Layer 3 of a small transformer language model trained on English Wikipedia (12 layers, counted from 0, width 96).
Take only the direct path to the model's output, skipping the later layers: a vector added to the residual stream pushes a token's score in proportion to its dot product with that token's output vector.

Output vectors of the tokens that the questions are about. A number n stands for n times 0.016.
"igh": -23 4 -11 19 -28 -18 -11 -2 32 26 5 -13 9 11 -17 7 16 -12 -38 19 -6 1 -12 -17 -2 -45 -23 -16 -5 10 -4 10 -1 29 -4 -9 12 -21 19 14 -10 29 -15 -18 -13 14 -13 24 19 0 -44 -8 -4 8 -19 25 24 26 36 -40 1 -33 -35 -51 1 -14 17 -27 3 1 -3 27 54 32 26 -15 18 2 56 -11 1 -23 -13 11 16 -8 12 17 3 35 29 -24 29 -25 -23 -7
"on": -12 -27 -12 30 12 -10 -20 2 17 1 8 1 8 49 -19 7 -25 -15 -12 1 -1 -22 -5 -40 -5 -3 14 19 -5 18 -5 11 -5 28 -3 4 -9 43 27 14 20 31 -30 -20 2 -52 -8 8 5 -5 30 -15 -1 -1 -7 -5 -6 37 -7 -13 10 0 -14 9 18 9 24 -21 -4 -44 -11 6 -17 -37 -4 10 0 8 -21 -10 37 5 -20 10 1 -3 19 17 -10 -28 9 38 -24 -7 21 -4
" ==": -39 -8 -8 11 17 -5 22 -4 2 -30 -26 -29 -10 -18 25 10 11 -40 -22 -5 -18 33 17 -24 -24 -34 11 25 15 16 3 -4 -21 -3 47 0 -11 -12 -8 8 0 10 -3 20 -20 7 -17 25 -52 36 -45 40 -22 -6 -32 -26 -1 43 14 -9 21 2 0 -29 22 1 -4 18 7 16 0 14 7 -35 -2 25 21 25 44 34 21 -13 -21 -34 -23 18 53 -3 -38 -7 -20 7 57 -6 -49 40
" film": 2 3 4 -2 12 -16 -8 1 0 -26 9 -23 -8 8 22 9 6 -14 -14 -15 4 45 11 10 -21 -26 -11 27 1 0 -23 46 17 14 11 -32 9 -10 -30 -2 4 17 7 35 13 -17 7 -13 -23 10 -17 13 0 -3 -33 39 -2 -6 20 -9 12 -22 -9 1 -20 24 -19 -3 14 22 -30 -15 0 -7 -14 -12 3 -5 5 2 -6 13 -7 10 -18 9 12 15 16 16 12 -47 31 3 -40 23
"ne": 12 23 25 5 1 -1 2 6 21 -1 11 16 -12 15 7 -18 8 -45 -41 -9 -17 40 9 9 -16 14 -13 52 -35 57 7 12 -28 -19 40 6 14 3 -19 -10 15 3 -18 -2 -11 16 -2 6 -13 -6 -19 -20 -15 26 -34 44 -3 56 -24 -10 -24 -11 5 0 -26 27 18 2 -22 -38 9 11 5 33 -4 -28 -7 8 37 -2 -62 21 -21 -35 23 -10 48 42 -33 0 -20 -40 20 -21 -5 -19
" M": 6 -8 10 16 0 13 5 14 -14 -14 -16 14 -6 3 -16 5 -6 -23 15 7 3 -7 0 9 20 5 6 -4 24 -16 -1 14 -3 11 -2 8 -6 -2 9 -29 -9 -14 17 -4 12 8 -10 -21 -11 -1 -1 -12 -4 -6 -7 -10 -6 -1 3 -6 4 -1 14 -3 7 16 -25 -1 15 14 -16 -1 -12 11 -17 2 -4 18 -6 -13 18 5 2 2 8 -12 9 -2 16 0 5 -12 -19 -7 11 15
"ew": -62 -9 29 -18 -15 10 13 -12 -2 19 -11 -18 18 46 29 -23 -12 -2 25 -25 -27 14 -50 -16 -6 -20 -27 40 -29 54 0 -7 18 15 -20 3 7 -16 7 12 29 65 -35 41 25 22 18 3 -37 1 5 28 -31 22 -13 -23 -25 5 -3 -7 -22 -6 -15 -32 -13 -4 27 0 -21 -20 26 -15 19 38 -10 -22 1 18 -29 -4 -8 -3 18 -12 29 -14 31 6 18 33 4 -4 -8 9 -27 -7
"ork": -19 4 -15 5 -8 -20 32 14 30 1 -10 -15 3 -30 -1 25 0 2 -28 -34 -12 29 9 8 -2 -19 -39 32 10 34 -40 24 -31 39 -9 -1 -14 24 -10 46 -10 40 -12 -15 0 -10 -17 58 28 18 -23 72 -24 18 -50 19 23 9 32 -40 -19 5 31 -23 -26 -5 -25 -17 5 0 0 -3 -4 0 19 14 18 -1 0 34 -28 32 -21 -26 -46 20 8 10 10 30 -14 -61 40 12 -72 -23
"les": 13 -11 -29 2 4 -11 34 -11 74 7 -1 -7 -19 5 -4 6 -11 -48 -4 12 -20 37 -15 13 -16 0 10 -13 -8 -7 -47 -2 3 41 24 -2 19 -15 7 -1 26 39 -9 10 26 -44 -18 50 -8 -2 -36 64 -1 -9 -23 -24 16 -2 -38 -25 -28 -22 6 -9 1 7 23 42 -25 -28 39 -4 -8 -9 29 -8 0 -9 -9 -5 -12 -8 12 -32 -44 16 48 59 8 4 -10 6 25 -33 8 -34
"emb": -24 -22 -7 -29 29 -36 19 -30 9 10 20 -41 -2 20 -3 -13 -3 2 21 -28 -12 -16 -36 -42 -12 16 -18 3 -7 18 -9 15 -4 -9 -11 -9 2 50 -24 -18 0 29 -13 5 6 26 -24 37 -27 11 -10 10 5 -5 -47 24 -3 20 12 -24 29 18 -4 9 -31 36 -7 -18 -2 -33 47 -23 8 -8 -11 21 26 3 14 6 15 -21 -27 25 -21 9 51 -22 24 36 0 17 34 13 -4 -7
"ment": 15 -4 -29 -21 -19 -79 52 -29 -1 19 10 -66 -41 17 54 -15 11 -13 -42 -3 -15 34 -15 -57 4 -9 -47 23 -26 -3 -29 4 -14 -19 5 16 0 -22 -4 -11 -6 1 -17 27 42 10 -6 38 16 62 -7 4 15 -5 -31 14 -10 34 -2 -6 19 20 23 -28 16 23 -30 54 -3 29 7 -19 33 12 15 9 -2 28 41 31 -21 12 -15 -21 -28 5 30 93 18 -17 -4 -11 -3 -20 -67 -32
"od": -28 -34 -19 -6 4 8 -1 -10 16 -12 -31 5 -16 -3 26 5 -1 4 -2 -14 0 -18 -2 -21 8 -6 14 19 -20 13 -41 6 34 -5 17 7 31 25 6 -23 -6 25 -31 7 36 17 0 -47 3 -4 16 9 23 18 -7 -9 -5 53 27 -22 19 -23 4 12 16 17 -26 -8 8 -37 12 -39 -11 -6 6 -12 17 -6 7 5 37 -1 -16 -11 -27 -18 24 17 -2 -10 14 6 26 6 -7 -27
"enc": -12 -26 -45 -17 18 -37 22 6 26 23 -4 -36 -24 -6 -18 -49 -5 -7 47 -17 11 -17 25 17 -22 10 -43 12 -12 29 -11 30 -50 18 4 -3 14 48 -4 23 17 14 -30 43 23 9 15 -4 -35 11 29 2 4 13 0 8 26 30 7 -1 -17 6 37 -41 -59 26 19 -1 -58 -50 28 -17 2 0 38 -4 21 17 17 14 -4 -5 -13 -14 -3 17 4 1 -6 7 -20 -17 0 -7 -5 -11
"ure": -48 -27 0 -55 -34 33 25 -10 4 -18 -6 -15 -23 -11 -30 -29 13 8 -39 -22 11 22 -13 22 -12 -18 -14 27 -32 -7 -13 8 11 6 -7 -1 2 7 19 -7 23 27 -6 23 12 1 1 20 -48 1 5 35 6 -23 5 21 5 37 -25 -6 16 0 -20 18 6 21 -41 0 -27 -14 -26 24 19 -33 45 17 21 -8 43 11 20 -19 20 25 -6 47 -20 32 -18 19 -14 17 27 13 -25 -31
"ition": 6 -40 -64 4 0 5 33 -20 26 -6 -39 1 -49 38 24 0 -8 -9 -18 -1 -18 -24 -23 15 -31 15 4 -6 -25 24 -29 29 6 7 -11 3 -9 14 -15 1 -23 2 -34 33 0 -38 25 -29 0 24 -34 35 0 29 -16 -19 15 47 -31 9 -38 26 0 9 9 56 -48 -6 -21 11 2 32 6 19 44 25 21 -6 36 34 -11 -2 1 -26 1 33 0 24 21 -12 -9 -15 14 45 -61 -22
"ball": 3 12 -5 -19 24 7 19 -22 48 22 0 -27 -28 10 -22 15 -27 -32 -21 4 -5 -12 -46 -3 -69 -47 -12 1 37 28 -16 -20 -17 -2 50 -22 28 -7 16 -56 7 58 -31 29 21 -1 -38 7 -6 -6 -48 -2 -17 20 -27 14 45 60 -22 -36 -59 16 8 -15 -63 52 -36 9 50 24 36 -33 29 -11 28 -33 -5 18 -4 57 -47 44 -38 11 15 9 20 41 6 3 -21 35 41 40 -69 24
"gan": 0 25 25 -11 -43 -30 53 -25 21 -22 23 -28 11 15 -14 10 36 -43 6 4 -4 30 9 -57 -13 -39 -27 4 -15 33 -25 17 -32 4 29 -17 -21 37 -32 -4 -1 13 1 -9 6 7 1 25 -16 19 -20 -8 -5 36 -27 -6 9 25 26 -59 -39 -19 19 -47 20 -10 19 -11 19 -31 23 24 24 0 12 48 -5 20 50 -5 -6 8 -20 -52 -24 18 23 11 3 -4 13 31 10 -8 -12 -14
"f": 13 -1 60 5 -9 -10 28 1 47 -11 28 -8 -6 15 -6 19 40 0 -21 10 -1 4 0 4 -11 -48 -19 20 -30 -24 -4 -7 11 6 2 1 -7 -3 -8 -24 -7 -13 38 7 17 1 10 -19 26 27 -10 -19 0 43 15 -23 2 17 -18 11 -34 -1 6 10 1 -22 -42 -10 0 -3 -18 -31 9 4 -6 36 -5 -1 -10 -2 -1 -13 -5 -33 16 2 10 -3 -6 -1 3 7 -11 4 6 -13
"red": 21 22 -34 0 -21 8 20 2 38 -11 -17 -39 -8 -4 63 -29 24 -1 -16 -7 -13 -24 5 -23 -15 -8 -19 14 -21 52 -38 4 -65 17 -14 0 -3 29 -44 24 27 -5 -30 38 16 0 -30 -9 -9 -12 11 54 8 -20 3 17 4 24 -19 -19 -46 -19 18 5 -7 16 16 -6 -20 -19 4 28 -15 2 -29 11 11 -12 -9 -19 6 16 36 8 -35 -4 9 57 25 21 -7 5 6 25 15 -14
"ed": 12 -10 -2 20 0 3 8 12 -1 23 13 -44 -15 38 -8 43 10 -10 -10 17 4 -14 -38 -22 -7 -18 10 -2 -26 11 5 20 4 7 -12 13 -4 42 -10 29 -4 -12 -71 15 34 30 -1 -8 17 11 26 1 12 -24 33 7 -4 -10 -4 4 -26 5 -5 -19 27 -5 19 -47 4 -3 1 -1 28 -29 -4 24 3 -21 10 -1 10 -17 14 14 10 -5 -16 5 -4 -16 -35 19 -15 -36 1 -32
"E": -13 30 -10 -7 -35 -27 -5 -4 8 23 -3 -17 8 -5 39 0 -4 -1 22 9 -30 16 -20 -9 -14 2 5 19 18 -5 9 -7 -6 29 -15 8 -9 -6 11 9 -3 -15 2 1 0 2 -9 -2 7 -3 22 -7 1 35 -14 17 15 19 -5 -3 12 8 -24 1 14 17 -22 -17 10 -5 10 2 7 -8 17 -15 4 -8 -20 5 -34 13 -10 -8 -47 -3 11 21 -5 -13 -16 9 -5 28 -1 -3
"ame": -38 -17 -49 30 -58 26 21 -6 12 21 -4 9 -32 -9 30 -12 1 6 -42 -23 -31 28 -4 -38 2 0 -2 -9 -24 27 -4 5 16 17 -18 -5 -19 49 -13 -2 1 34 -18 -6 -17 -17 25 -6 -11 -10 17 18 -19 -32 -35 -3 31 13 5 18 -30 20 11 -53 -11 46 22 -12 11 -19 3 13 9 18 -6 -33 9 17 20 -25 27 -3 -32 6 14 15 24 56 -6 3 -15 -20 36 12 22 21

Each question shows what one neuron of this layer's MLP adds at an activation of 1. A number n stands for n times 0.0011.

n169: 17 22 41 51 34 -29 39 17 -18 -48 21 6 30 -23 5 12 -21 -42 9 9 -11 -14 30 -13 -17 -23 23 -2 41 -11 -13 35 13 -5 -14 -1 -21 31 6 4 9 14 13 -7 -5 -27 -25 3 21 -23 -6 3 -13 -26 10 -3 15 -32 48 -42 11 16 12 0 -23 -26 14 -29 -7 8 -26 -6 -26 -16 5 26 34 -4 31 -12 -36 -7 -33 -5 5 -28 38 11 33 16 -41 -4 -3 -11 -1 -9
Which of these tokens does it push up most? "ork"

n267: 12 -37 -19 -11 -2 -14 -43 -16 -31 -19 24 -3 -42 7 -7 -12 11 -22 13 35 -1 11 -17 -4 10 26 22 13 11 20 15 20 3 4 -7 -27 5 27 -11 -3 14 -20 7 14 -15 -40 -26 -27 5 19 8 -30 17 -19 -1 12 5 -15 29 34 7 20 5 -30 -2 13 9 40 -30 18 -20 -24 -4 -20 -39 -4 -50 33 37 -28 38 32 -4 8 36 -40 9 -38 -22 21 -1 13 32 40 13 -11
Which of these tokens does it push down most? "ork"

n268: 29 -1 -21 5 -12 13 10 -4 -28 4 -20 42 9 8 -1 8 8 30 -20 -26 8 34 2 11 -14 -2 3 8 -19 -4 -14 23 62 11 10 -3 -60 22 31 13 -5 -1 -12 -18 -18 -22 -8 -7 4 58 20 -28 2 -26 2 -35 2 45 5 35 8 -33 17 -26 8 -16 18 9 1 -26 -19 9 13 15 4 8 -19 7 -10 -45 2 -20 -23 29 8 -7 -30 -7 10 -19 -18 3 -8 -7 -14 6
Which of these tokens does it push up most? "ame"

n337: -28 5 -42 12 11 -24 -21 -17 -4 -10 30 20 -24 17 2 23 -22 6 -6 11 -2 -2 56 7 -29 12 7 -9 -17 24 -17 50 -7 56 15 -16 18 -18 6 -3 41 0 -51 -16 -16 -23 16 -13 -17 43 -1 -5 5 -20 -17 2 -15 21 8 -1 7 -1 5 -5 -1 52 -23 11 -10 13 -4 22 -17 5 26 -7 -5 -9 -22 -3 -2 -9 17 26 -17 -7 1 7 -26 -17 2 -5 -26 5 -4 1
Which of these tokens does it push up most? "ition"

n170: -8 -14 -16 27 -27 23 -21 12 25 -15 0 25 31 4 -4 -22 -10 33 18 -1 26 14 -13 -4 -21 11 -3 11 -1 10 7 43 19 -34 6 1 -1 -11 -27 -2 -8 -21 -26 -40 -20 5 36 4 -36 35 -4 14 -2 -17 20 8 14 29 -17 10 -16 5 2 18 -16 -21 5 29 35 23 -4 -32 10 -4 13 12 -29 3 2 5 -39 -5 16 8 37 -24 -12 -8 -33 -27 -31 -56 33 -31 23 25
Which two tokens does it push up most, strongest first? "ne", "ame"

n199: 30 -2 -23 15 13 2 -56 4 -26 14 -10 4 26 -9 14 18 -4 38 8 8 -4 3 -59 -5 8 1 -4 -21 8 6 -35 -15 1 -29 -34 12 1 14 41 -8 30 -5 1 12 25 -1 15 -14 -11 -2 9 -3 9 2 2 -1 9 -61 -26 -28 -17 40 37 7 17 -6 10 25 11 -18 -11 6 -17 -22 -2 4 -27 -16 -21 -40 -18 -3 38 -11 39 -4 32 32 -16 5 15 -27 11 -3 25 20
Which of these tokens does it push down most? " =="

n303: 67 1 -2 -10 -19 24 21 20 7 -33 -18 8 -2 -20 -4 -7 32 -18 -59 41 -10 -6 -30 -28 -15 2 -7 -20 -10 8 11 26 0 -28 13 25 28 -4 -22 -7 13 9 -4 -33 25 51 -29 -29 -22 -10 -2 -18 -10 17 -25 22 -9 -4 32 19 4 18 -1 39 5 24 12 30 -2 -8 -7 9 -22 10 21 -17 0 -31 -8 -23 5 -2 21 18 15 -3 -19 -3 -4 -37 -3 -30 21 9 27 -15
Which three tokens does it push up most, strongest first? "ne", "red", "od"

n176: 0 -19 34 7 2 12 -26 6 14 30 51 -15 14 -19 -32 -17 -5 39 3 -49 30 -30 -32 1 8 -4 -4 -1 28 22 30 -1 -8 31 6 -5 -17 3 -10 1 -29 -3 27 -25 13 8 -19 32 -27 -12 11 -1 -31 2 36 50 -14 -29 1 0 10 -6 19 4 -29 -17 -18 11 -18 27 -12 -1 1 5 -21 3 0 10 -12 -6 -8 -38 -12 18 22 13 -12 31 22 10 -37 -8 -36 30 0 -4
Which of these tokens does it push up most? "emb"

n11: -39 5 4 1 39 20 -25 -15 -31 27 8 1 -22 -3 22 3 -35 -39 3 13 -2 16 -6 -10 27 15 -33 -21 16 26 -16 -3 -6 -58 29 30 -27 58 -13 -7 -8 17 -20 38 19 -5 15 11 6 -33 -10 19 -4 24 14 -10 15 -14 -26 -7 22 -15 36 22 19 -27 15 24 -16 29 11 -8 -30 22 -37 -11 38 -1 -4 -7 -13 9 12 -50 7 29 25 -20 -5 7 -14 -24 13 -34 17 -42
Which of these tokens does it push up most? "ne"

n43: 10 11 -36 33 -39 32 -7 30 3 -8 11 -4 37 -31 -1 -28 8 6 -3 35 15 -5 25 -1 3 6 -29 15 -11 47 -5 -34 4 -16 -24 -23 8 7 29 -6 -14 -22 24 -2 -11 20 30 -23 3 56 -14 -1 -13 10 33 -13 6 -12 0 -2 -30 5 -1 44 7 18 8 10 44 21 -7 -20 -10 -41 25 5 -16 -1 2 10 -22 -16 -11 -5 11 -28 16 -7 -30 -7 -33 -2 -15 -40 -11 -19
Which of these tokens does it push down most? "emb"

n5: 14 -24 -4 -7 -8 13 27 -4 3 2 -3 -11 6 1 13 4 3 -3 12 -4 -8 -5 -15 2 6 -5 4 9 12 6 5 1 7 -6 -6 -9 -12 -12 2 13 -10 -3 14 -6 10 -3 -5 11 -2 -6 -3 -7 1 2 7 1 -1 -21 12 5 5 5 -6 6 1 7 -1 3 3 -13 -21 11 21 8 -7 -12 -7 -14 -17 -10 -3 10 14 18 -20 -13 3 -5 -4 -4 -1 6 -6 11 9 3
Which of these tokens does it push up most? "E"

n193: -10 -28 -18 -18 4 20 -6 -3 10 31 -3 -25 -23 3 2 3 -12 2 -45 -14 -5 -18 -6 -30 1 -10 3 -16 24 -6 9 14 20 -10 9 17 3 2 23 24 -41 8 5 48 23 -21 -38 -24 33 20 -6 -1 -5 -2 33 17 -38 21 14 -15 -9 43 4 8 8 -47 -11 -4 41 -8 10 -5 -27 22 -15 29 -41 3 -2 24 19 34 29 45 8 -3 -31 16 -17 -13 1 -46 -4 -11 16 -25
Which three tokens does it push up most, strongest first? "ed", "ment", "od"

n298: -41 -22 23 -15 21 -2 -27 -21 3 -21 -17 15 12 1 30 -50 -25 21 1 6 -17 -21 0 -13 -10 12 -9 -9 -14 24 -2 8 -25 3 5 12 -23 -25 -28 17 -12 53 -29 -1 22 24 -8 5 12 -36 -30 -46 23 -16 32 16 64 -39 -27 13 -18 4 22 12 2 31 23 21 11 15 1 22 13 -20 -13 -22 -1 6 -7 31 49 -4 62 -1 -2 -13 -5 -37 -1 37 4 7 -14 -25 -8 27
Which two tokens does it push up most, strongest first? "ew", "red"

n236: 40 32 2 -50 -22 35 19 -4 -15 -22 30 -13 19 22 -21 -12 12 -8 3 33 -8 -8 4 -39 -10 -15 8 -30 -23 -25 -28 -19 -30 -20 30 10 -1 16 11 4 -18 67 18 -20 16 20 16 4 -16 11 -14 30 7 3 -14 -1 -50 3 -7 -10 -8 -4 -10 41 3 -23 3 15 -13 -6 -5 20 15 20 -1 40 5 35 -1 -28 -16 -16 29 33 -24 5 -8 -11 -36 -34 -5 -14 7 16 -20 21
Which of these tokens does it push up most? "gan"

n210: -7 -26 -5 18 2 -59 1 7 24 -30 8 -34 34 12 -22 17 4 28 19 -52 38 7 7 -1 34 36 17 -24 -20 -8 -38 -12 20 -30 -7 -31 17 -10 10 20 22 23 5 16 -9 10 -5 34 12 13 -6 -43 -19 6 5 40 -32 -16 -1 33 -13 -5 -21 6 -12 -19 -3 -19 -6 -20 3 19 -25 26 -33 -5 8 12 -19 13 16 -14 10 29 10 7 3 -45 6 24 8 12 -11 -21 27 3
Which of these tokens does it push up most? "emb"

n58: -19 54 7 37 11 -3 -18 -9 8 0 12 7 -24 24 -6 -38 -1 1 -19 28 -17 0 6 25 -14 30 38 -23 24 1 27 -8 -45 -4 -14 15 3 -10 23 29 -7 -5 8 3 31 -7 -15 -34 25 -16 -18 -1 -11 -17 22 7 10 -13 -33 5 -20 -28 9 19 6 -42 3 11 -28 -10 -37 -24 6 -33 27 19 -26 0 69 -30 -17 12 27 -13 12 25 18 -3 8 -19 -31 11 0 9 -10 -12
Which of these tokens does it push down most? "emb"

n302: -3 -11 -21 -5 16 -57 30 0 -12 7 33 -36 -15 -22 17 -8 32 -36 54 -32 13 1 -26 -5 18 -15 -6 -8 -3 19 -13 -39 7 3 11 22 10 2 -18 42 -4 15 -26 1 1 44 -4 -1 -14 8 -2 -6 -10 -28 -10 7 12 30 1 9 -16 37 14 39 -21 -13 -10 3 -5 -37 -6 1 -18 47 -22 -14 15 -1 -50 18 -3 24 -14 30 13 13 -4 -81 31 24 33 -13 50 -12 6 1
Which two tokens does it push up most, strongest first? "emb", "enc"

n166: 6 19 11 25 -1 28 -8 32 -25 -16 -20 12 12 -17 -6 53 -8 1 -35 -37 44 -14 -13 6 15 9 1 -29 -9 -52 4 12 1 11 -6 -8 -6 34 28 -35 -12 -24 15 -42 -11 -4 -32 -28 52 21 -5 16 38 -12 -12 38 25 34 11 20 6 -16 15 -1 6 26 -28 12 -16 1 -22 1 -28 -11 -14 5 -38 -27 10 1 -25 5 5 -9 27 -20 -3 -10 -6 -9 -14 2 -9 7 43 25
Which two tokens does it push up most, strongest first? " M", "f"

n65: 9 2 17 17 33 13 -21 -3 -7 15 25 -2 1 -20 2 2 7 -15 25 22 -5 -6 -23 14 -3 7 -2 -44 0 -9 36 -19 22 -4 17 32 10 -20 0 11 -4 17 -22 17 -7 0 -42 -21 -11 -28 -46 7 18 7 4 -28 23 -28 -7 -17 -2 9 -21 -30 18 -4 -3 -6 -30 -48 16 -12 8 18 8 0 25 3 -2 4 51 -52 -1 -6 -8 1 43 -7 15 47 -1 15 -1 -45 35 -1
Which of these tokens does it push up most? "les"

n278: 46 -20 16 2 39 -36 -16 7 9 -9 -6 -8 10 -8 12 5 -14 -10 -5 -38 7 -17 -23 21 22 -12 -1 9 -23 -14 -3 -19 6 -31 37 16 -11 9 -14 39 4 5 0 -64 -10 12 -12 -33 9 6 -24 11 14 -3 7 -6 31 23 -5 16 9 -12 22 31 -1 5 -25 -4 -10 -17 -24 10 31 1 42 -1 -19 -18 -35 -20 -10 -7 21 6 -1 1 1 -3 -3 28 9 30 9 4 12 -17
Which of these tokens does it push down most? "ame"

n181: -13 -12 -15 10 -15 11 20 -1 -5 -16 -11 -2 -6 -22 -7 30 -49 31 -1 -20 -20 7 -4 5 -14 15 -17 -19 -46 25 -13 -1 33 -16 0 -21 8 -23 -6 16 14 -9 12 15 -12 -13 32 37 -1 -12 -11 18 31 4 -23 -9 1 -4 -4 22 -3 16 7 -38 -2 26 -2 49 6 12 19 17 -15 5 2 7 -21 25 3 -18 16 11 37 -26 14 2 1 -4 -6 -15 16 -12 -44 35 3 -25
Which two tokens does it push up most, strongest first? "ition", "ame"

n150: -14 22 2 15 -11 28 -8 10 6 -1 32 -12 -16 -6 14 -11 -2 20 36 -33 0 -4 29 -31 4 -24 1 8 -10 49 29 -26 10 -10 -8 -25 -37 27 21 -1 13 6 4 -1 -23 7 -53 -5 -15 -15 -7 -16 -5 -12 22 20 -13 -24 25 24 6 15 14 3 -25 -2 53 3 15 -39 -22 28 -9 11 17 20 28 26 13 -57 -28 -17 -49 28 33 -3 -16 -12 -10 -15 -6 30 5 11 -26 -9
Which of these tokens does it push up most? "ame"

n188: 35 40 6 4 11 -23 -17 16 17 4 15 4 -16 12 -3 -16 72 -4 -2 17 -19 13 55 3 -30 -8 -10 -9 12 9 -15 25 21 -2 -8 -18 -13 -10 -18 40 -10 21 -3 14 15 -30 -18 -36 -5 -3 -4 -9 -21 5 1 6 19 -29 8 14 8 16 -15 20 42 -15 -48 16 32 -10 -12 -56 -37 24 -14 -46 -3 -11 -28 17 -31 -21 40 33 -6 3 1 12 5 9 -26 -26 -18 -12 6 18
Which of these tokens does it push up most? " film"

n97: -30 28 14 -56 -27 18 30 -23 -22 4 -28 -10 -21 36 -1 -20 44 10 -10 4 -13 -17 12 11 -2 6 -15 -18 16 -10 16 -14 43 -12 12 26 -17 -31 -5 30 -41 6 8 17 8 4 22 33 2 -1 -4 17 16 -23 5 -35 -17 12 10 29 45 -11 15 -32 -14 17 -41 22 24 -34 24 12 6 -4 37 9 15 -24 8 -7 14 20 11 -17 1 16 -34 -55 -17 14 -13 -15 20 -32 12 -11
Which of these tokens does it push down most? "on"

n275: 35 -19 18 56 14 -37 -24 -18 -17 -30 20 -7 -7 21 27 -6 -12 3 3 -3 32 12 -3 -26 6 22 1 31 25 -5 -12 18 -43 -16 0 6 -13 -14 -11 15 65 -11 7 -5 -18 7 1 -7 -10 12 30 -30 12 -1 -35 -4 13 -11 -14 32 -15 2 -25 -6 19 11 -13 -46 27 24 -6 -4 -14 26 -14 -8 -4 -6 -20 -17 4 8 9 19 -25 4 22 -5 6 -5 -20 29 -19 -10 -6 -18
Which of these tokens does it push up most? "on"

n74: -8 0 2 16 30 -9 1 55 0 -17 -26 19 -2 -2 -38 -8 -12 -9 -8 9 -27 -52 -38 12 3 -25 15 22 19 -21 -5 2 7 21 -5 11 -14 -9 54 -10 -23 9 -18 -2 -4 -2 20 -9 5 28 2 -6 14 -8 15 -3 18 34 -13 -37 -23 -13 23 0 -38 6 -3 16 -9 -23 18 -9 23 3 3 -16 9 11 29 -17 -22 -8 58 8 -52 -1 -9 43 -22 -14 -21 68 37 -7 -9 -9
Which of these tokens does it push down most? " film"

n308: -10 -6 -25 -28 24 38 3 8 8 -21 40 -38 -5 39 34 -11 5 -3 1 3 4 5 -5 -19 2 -33 -20 -1 22 2 -28 -28 -4 -6 39 -27 19 13 8 3 -9 -2 -1 -10 10 -37 -4 19 34 -10 -23 -49 -60 5 16 -37 34 -33 5 1 23 36 32 -32 -2 -14 -31 -7 39 9 18 -31 9 7 -2 -3 -30 17 19 -14 32 5 0 -8 14 8 -33 -11 2 23 19 -3 -6 54 -52 50
Which of these tokens does it push up most? "ball"

n283: -3 -14 -2 -16 14 23 9 35 5 12 -29 24 -24 -19 -13 1 -22 5 19 10 31 -4 6 -26 -6 26 -22 5 1 -13 33 13 -11 -2 29 -25 7 -10 9 0 16 -42 -2 15 26 13 -3 -15 3 -29 -23 -33 24 -1 2 -26 -20 -21 37 -6 13 -7 10 -4 -30 -9 -17 -33 1 -12 5 -4 -7 -3 12 -3 13 8 -5 1 19 18 5 -12 -2 63 -27 11 10 -8 -15 31 -15 12 4 27
Which of these tokens does it push up most? "enc"

n293: -39 4 6 -7 8 -28 -2 34 25 -25 -38 17 -1 -14 21 32 -18 33 -15 -2 41 43 -6 1 8 30 -2 9 -9 11 -3 24 -9 13 -14 2 38 2 -15 -33 -4 -23 -18 8 21 -7 -8 3 0 -32 56 -29 -21 4 -7 2 15 22 5 -16 -9 -2 13 -7 -14 -15 -12 2 10 -6 43 46 28 -19 -29 38 -45 -3 1 10 -15 -2 -8 -4 -4 -3 -7 19 -30 -27 18 -9 -20 -39 31 8
Which of these tokens does it push up most? "ne"

n123: 1 -4 8 13 -11 -16 -31 -19 -8 -32 56 26 26 -24 31 36 11 -31 -22 -8 9 -13 -11 -3 22 -33 -38 -25 -4 -25 21 -25 0 -43 13 17 23 38 29 -8 -7 6 28 -9 -20 22 -30 26 18 2 -4 16 -5 29 28 -16 -14 -51 19 25 -22 -26 11 3 17 -25 7 -7 -10 -15 -12 -9 -1 9 11 25 12 7 -10 -28 23 19 -14 33 -2 -16 -30 -1 4 -24 30 8 -5 4 7 14
Which of these tokens does it push up most? "f"

n227: 73 -13 -15 -32 -16 -36 -30 -32 17 -15 14 0 15 -17 11 42 17 -5 -21 -15 -11 -47 8 8 13 12 21 20 -30 16 -29 19 -19 15 13 62 20 -30 3 31 -4 -17 12 -7 -9 3 41 6 12 5 -25 18 -7 1 -31 -25 -44 -8 26 16 4 34 -19 -33 -32 6 -27 44 2 12 24 -10 -5 -22 34 4 -41 36 12 9 -28 9 14 -5 -19 11 20 7 -1 -13 7 -22 -17 13 2 -29
Which of these tokens does it push up most? "ment"

n41: 40 1 17 5 7 -26 -30 2 5 -5 -14 -3 -15 32 1 4 -12 15 -6 5 -2 25 10 31 48 26 29 8 -6 -18 -4 -14 -30 -14 -19 -25 -13 21 45 -25 22 0 -3 15 4 33 -32 34 1 25 -16 -11 31 -19 -7 -6 1 -25 -49 -35 -18 -60 -3 -25 28 -12 -27 -33 -9 46 34 -5 35 22 -38 10 -28 -1 17 -2 13 36 -14 -14 4 16 -15 -29 16 -39 -19 1 24 8 23 -28
Which of these tokens does it push down most? "ame"

n237: 25 -7 58 22 20 28 9 -4 5 27 35 4 -8 47 21 9 -9 -5 21 -18 49 18 15 -4 -5 34 16 -12 -16 -12 -17 27 -1 -4 -21 -7 5 -1 13 -19 -6 7 -26 -1 -3 -26 -20 -17 -30 -32 19 -23 14 -28 -18 -17 30 3 12 -49 11 1 -5 -25 40 -27 27 -59 -21 -30 -5 15 -29 -43 13 -7 20 -1 -31 20 -13 2 42 -5 20 32 10 -26 -3 -12 -12 -24 -3 18 -1 -9
Which of these tokens does it push up most? "on"

n24: 1 44 0 12 -17 -16 -1 11 46 -9 25 1 20 1 -46 -10 -14 15 -13 15 7 -17 36 -24 -15 -17 20 8 -13 -16 7 -7 3 -23 0 -13 -1 1 22 19 -23 6 7 8 15 -24 21 4 -23 -21 -3 -15 33 15 -9 14 -21 2 8 -29 -10 40 29 12 -8 -34 11 9 -8 -10 30 -21 -23 38 -3 -20 -7 48 -6 -29 -32 -6 22 18 -17 -11 -34 12 -2 -22 14 -9 -4 15 1 33
Which of these tokens does it push up most? "gan"

n45: -9 -4 6 -1 15 6 1 -31 -9 9 29 25 -6 31 6 -12 -41 -8 -14 15 26 -28 -21 19 6 -9 -5 13 -4 -11 -16 0 -36 9 52 -13 -4 -27 -1 23 -13 -3 -11 3 18 -1 -22 36 -36 17 7 -6 -1 8 -1 -5 -1 29 -41 49 32 -10 -20 -1 -16 -22 49 -3 -16 -9 39 -14 14 3 -36 5 -34 -8 -9 15 3 11 30 2 -1 12 -11 31 -22 -26 -20 -63 38 1 19 -5
Which two tokens does it push up most, strongest first? "ne", "les"